Layer 3 of a small transformer language model trained on English Wikipedia (16 layers, counted from 0, width 64).
A neuron's activation on a vector x is GELU(weights . x + bias), where the dot is the dot product.

Input weights of the MLP neurons that the questions are about. A number n stands for (n - 128) times 0.0042.
n18 (bias -0.059): 137, 77, 160, 128, 124, 219, 87, 82, 85, 153, 125, 109, 135, 103, 109, 167, 91, 153, 124, 146, 139, 61, 172, 126, 128, 141, 150, 90, 137, 162, 134, 114, 110, 122, 137, 100, 138, 140, 170, 168, 56, 106, 198, 111, 165, 120, 166, 143, 111, 132, 144, 118, 144, 146, 87, 151, 163, 76, 208, 133, 124, 139, 92, 96
n26 (bias -0.009): 127, 140, 151, 113, 101, 196, 116, 111, 134, 106, 126, 169, 155, 144, 134, 195, 120, 134, 164, 148, 143, 141, 114, 157, 159, 135, 108, 119, 145, 125, 56, 118, 112, 70, 104, 200, 149, 176, 141, 126, 184, 62, 159, 89, 119, 86, 142, 97, 127, 133, 109, 153, 81, 121, 151, 122, 71, 171, 111, 120, 155, 127, 108, 178
n41 (bias -0.121): 131, 70, 139, 143, 83, 131, 120, 126, 127, 121, 150, 95, 117, 184, 108, 175, 109, 117, 111, 144, 145, 133, 224, 156, 118, 85, 156, 130, 47, 98, 136, 133, 108, 96, 127, 138, 164, 152, 148, 84, 135, 133, 147, 117, 209, 117, 82, 99, 136, 151, 88, 156, 151, 194, 147, 107, 111, 90, 154, 140, 158, 167, 126, 115
n53 (bias -0.079): 151, 129, 164, 132, 146, 131, 157, 115, 181, 190, 131, 94, 169, 138, 43, 186, 96, 74, 123, 116, 145, 76, 97, 158, 103, 125, 106, 153, 170, 120, 146, 63, 105, 124, 148, 152, 65, 163, 112, 191, 137, 102, 128, 111, 143, 122, 122, 151, 127, 112, 144, 164, 78, 97, 141, 121, 92, 164, 163, 142, 184, 110, 150, 77
n70 (bias -0.152): 49, 103, 151, 144, 106, 111, 117, 159, 160, 159, 114, 66, 115, 176, 181, 121, 142, 83, 172, 201, 144, 134, 210, 136, 99, 150, 92, 160, 66, 170, 172, 94, 123, 114, 62, 68, 113, 147, 100, 179, 166, 157, 76, 142, 114, 144, 157, 100, 124, 173, 108, 118, 181, 142, 106, 136, 149, 80, 173, 124, 129, 99, 195, 145
n92 (bias -0.073): 134, 131, 151, 147, 96, 87, 193, 112, 139, 148, 149, 81, 180, 118, 83, 141, 120, 94, 132, 190, 137, 112, 117, 181, 105, 110, 152, 114, 100, 109, 185, 89, 127, 75, 92, 162, 119, 157, 97, 132, 150, 180, 165, 132, 111, 96, 116, 131, 94, 139, 137, 171, 135, 149, 197, 74, 163, 106, 149, 70, 201, 100, 153, 87
n95 (bias 0.056): 93, 159, 162, 114, 104, 114, 114, 138, 168, 177, 129, 123, 121, 149, 157, 124, 97, 112, 120, 161, 110, 155, 120, 129, 103, 123, 124, 158, 106, 142, 123, 95, 121, 105, 122, 115, 104, 123, 84, 120, 88, 121, 150, 143, 145, 136, 163, 108, 133, 134, 137, 146, 138, 167, 142, 126, 128, 94, 138, 133, 124, 129, 140, 111
n105 (bias -0.129): 109, 161, 140, 137, 123, 127, 186, 122, 170, 127, 132, 181, 121, 164, 149, 140, 71, 8, 145, 65, 115, 88, 133, 110, 145, 156, 127, 124, 120, 155, 145, 94, 80, 110, 128, 175, 163, 219, 51, 94, 75, 139, 222, 94, 180, 143, 190, 151, 143, 216, 118, 136, 128, 113, 131, 162, 85, 120, 120, 87, 144, 69, 172, 113

Each question shows a token from some text and the vector x that enters the MLP there. A number n stands for (n - 128) times 0.041.

" to": 148, 133, 67, 50, 132, 135, 88, 173, 127, 110, 124, 125, 103, 131, 161, 106, 126, 123, 140, 144, 130, 139, 86, 77, 144, 133, 100, 144, 130, 145, 111, 130, 150, 133, 109, 127, 125, 102, 83, 115, 115, 158, 99, 121, 112, 131, 145, 121, 123, 107, 118, 120, 113, 129, 156, 124, 177, 134, 113, 96, 128, 125, 119, 131
Which of these neurons fires most? n95

" a": 154, 106, 56, 74, 150, 157, 94, 155, 111, 110, 134, 114, 116, 155, 175, 99, 133, 132, 133, 144, 83, 123, 112, 85, 119, 139, 143, 129, 125, 131, 177, 139, 114, 135, 123, 133, 122, 96, 166, 121, 130, 164, 83, 154, 123, 92, 148, 118, 115, 97, 111, 135, 158, 148, 108, 133, 171, 97, 96, 110, 123, 102, 127, 120
Which neuron fires most, and how strongly? n70, at about 0.73

"fa": 118, 156, 77, 79, 138, 86, 147, 97, 139, 137, 143, 143, 115, 127, 173, 133, 126, 109, 104, 93, 107, 125, 139, 131, 102, 146, 146, 128, 117, 133, 171, 99, 158, 135, 147, 91, 114, 101, 166, 93, 123, 127, 119, 143, 128, 160, 135, 136, 143, 128, 120, 106, 171, 120, 136, 100, 158, 92, 138, 94, 92, 109, 171, 157
Which of these neurons fires most? n70

"ri": 91, 162, 98, 55, 136, 114, 124, 104, 139, 129, 121, 142, 131, 124, 115, 139, 105, 97, 105, 116, 81, 134, 77, 123, 118, 154, 160, 139, 156, 142, 142, 150, 151, 144, 157, 125, 115, 122, 113, 76, 154, 102, 125, 161, 167, 127, 128, 142, 145, 131, 133, 130, 129, 133, 105, 134, 146, 141, 58, 117, 114, 128, 146, 146
Which of these neurons fires most? n105

"out": 133, 106, 89, 48, 117, 157, 98, 143, 137, 110, 139, 153, 125, 121, 88, 101, 134, 147, 148, 140, 156, 160, 119, 103, 138, 133, 95, 150, 78, 146, 116, 127, 168, 133, 104, 130, 135, 93, 102, 154, 133, 138, 113, 150, 119, 144, 123, 134, 134, 95, 131, 119, 121, 121, 163, 106, 164, 131, 170, 112, 84, 164, 127, 130
Which two neurons fire most, strongest first? n70, n95

" S": 107, 158, 79, 97, 143, 119, 88, 115, 142, 109, 94, 126, 98, 120, 156, 132, 106, 211, 125, 150, 149, 131, 133, 110, 102, 135, 132, 127, 132, 130, 140, 111, 129, 128, 184, 127, 132, 94, 147, 138, 105, 124, 153, 142, 131, 140, 127, 148, 140, 68, 109, 99, 129, 140, 125, 118, 175, 106, 125, 131, 101, 164, 103, 108
Which of these neurons fires most? n18

"'": 97, 128, 65, 69, 124, 104, 131, 153, 132, 106, 123, 140, 150, 147, 89, 114, 117, 113, 114, 136, 108, 137, 145, 136, 133, 109, 110, 159, 106, 176, 125, 124, 151, 144, 136, 146, 94, 96, 110, 64, 133, 110, 164, 143, 152, 135, 85, 113, 126, 88, 124, 120, 122, 131, 186, 105, 143, 164, 118, 94, 135, 150, 106, 129
Which of these neurons fires most? n41

",": 126, 147, 66, 66, 98, 134, 102, 140, 128, 117, 118, 175, 148, 121, 118, 136, 141, 144, 125, 127, 111, 134, 142, 85, 144, 119, 131, 124, 156, 122, 122, 119, 139, 112, 122, 105, 91, 88, 145, 116, 114, 114, 121, 153, 138, 124, 180, 96, 89, 99, 121, 103, 140, 154, 134, 137, 142, 130, 137, 100, 113, 117, 86, 104
Which two neurons fire most, strongest first? n18, n95

" so": 126, 117, 52, 66, 156, 106, 103, 151, 132, 115, 120, 136, 82, 131, 192, 143, 126, 180, 92, 129, 136, 125, 150, 110, 124, 131, 114, 134, 132, 125, 105, 138, 132, 128, 139, 87, 94, 64, 126, 143, 167, 104, 73, 115, 95, 134, 138, 134, 142, 120, 114, 99, 132, 138, 97, 127, 125, 121, 129, 146, 116, 138, 129, 146
Which of these neurons fires most? n70

" the": 141, 129, 72, 57, 118, 133, 85, 148, 112, 101, 135, 135, 106, 166, 137, 139, 144, 150, 136, 113, 126, 141, 117, 86, 127, 131, 130, 133, 117, 115, 186, 129, 143, 104, 130, 141, 114, 86, 133, 78, 122, 159, 123, 164, 122, 98, 125, 113, 97, 112, 120, 150, 143, 127, 120, 127, 111, 87, 100, 119, 144, 129, 143, 125
Which two neurons fire most, strongest first? n41, n95

" of": 113, 114, 56, 55, 113, 112, 85, 150, 102, 114, 127, 130, 133, 144, 94, 115, 139, 119, 142, 127, 138, 147, 128, 82, 143, 126, 96, 151, 132, 138, 148, 121, 147, 116, 111, 146, 97, 100, 95, 147, 113, 170, 101, 124, 124, 132, 145, 123, 107, 82, 142, 130, 166, 143, 135, 112, 166, 128, 139, 129, 108, 140, 141, 128
Which neuron fires most, and how strongly? n70, at about 1.1

"it": 136, 127, 63, 72, 151, 105, 112, 145, 124, 158, 116, 111, 110, 147, 89, 145, 121, 112, 134, 97, 106, 130, 97, 115, 125, 123, 115, 138, 134, 146, 119, 115, 184, 146, 115, 77, 112, 72, 113, 169, 154, 120, 137, 155, 147, 104, 71, 123, 130, 76, 141, 125, 155, 140, 146, 128, 144, 142, 127, 68, 117, 160, 160, 115
Which of these neurons fires most? n53

"is": 108, 139, 82, 63, 119, 127, 99, 99, 134, 152, 124, 101, 155, 148, 113, 119, 123, 108, 112, 124, 104, 146, 71, 131, 113, 121, 135, 140, 122, 150, 112, 111, 156, 163, 146, 109, 101, 94, 141, 136, 141, 96, 98, 180, 109, 130, 123, 130, 137, 84, 122, 119, 159, 158, 98, 106, 160, 133, 140, 85, 86, 172, 113, 115
Which neuron fires most, and how strongly? n95, at about 0.76

"al": 147, 102, 63, 65, 120, 90, 106, 127, 117, 150, 126, 124, 151, 150, 86, 127, 141, 155, 116, 120, 150, 153, 96, 113, 117, 130, 138, 144, 130, 125, 144, 123, 110, 115, 128, 178, 101, 99, 120, 124, 142, 115, 115, 174, 123, 116, 93, 162, 133, 36, 124, 143, 148, 143, 126, 112, 130, 114, 143, 151, 149, 126, 142, 88
Which of these neurons fires most? n53

"ful": 133, 122, 47, 38, 105, 105, 118, 124, 130, 130, 135, 139, 141, 137, 90, 106, 121, 119, 137, 107, 97, 152, 127, 124, 134, 145, 123, 134, 123, 127, 124, 156, 149, 111, 110, 158, 107, 109, 116, 98, 150, 141, 127, 123, 130, 130, 127, 148, 129, 62, 137, 148, 149, 121, 170, 115, 149, 150, 141, 158, 126, 140, 150, 130
Which neuron fires most, and how strongly? n92, at about 0.13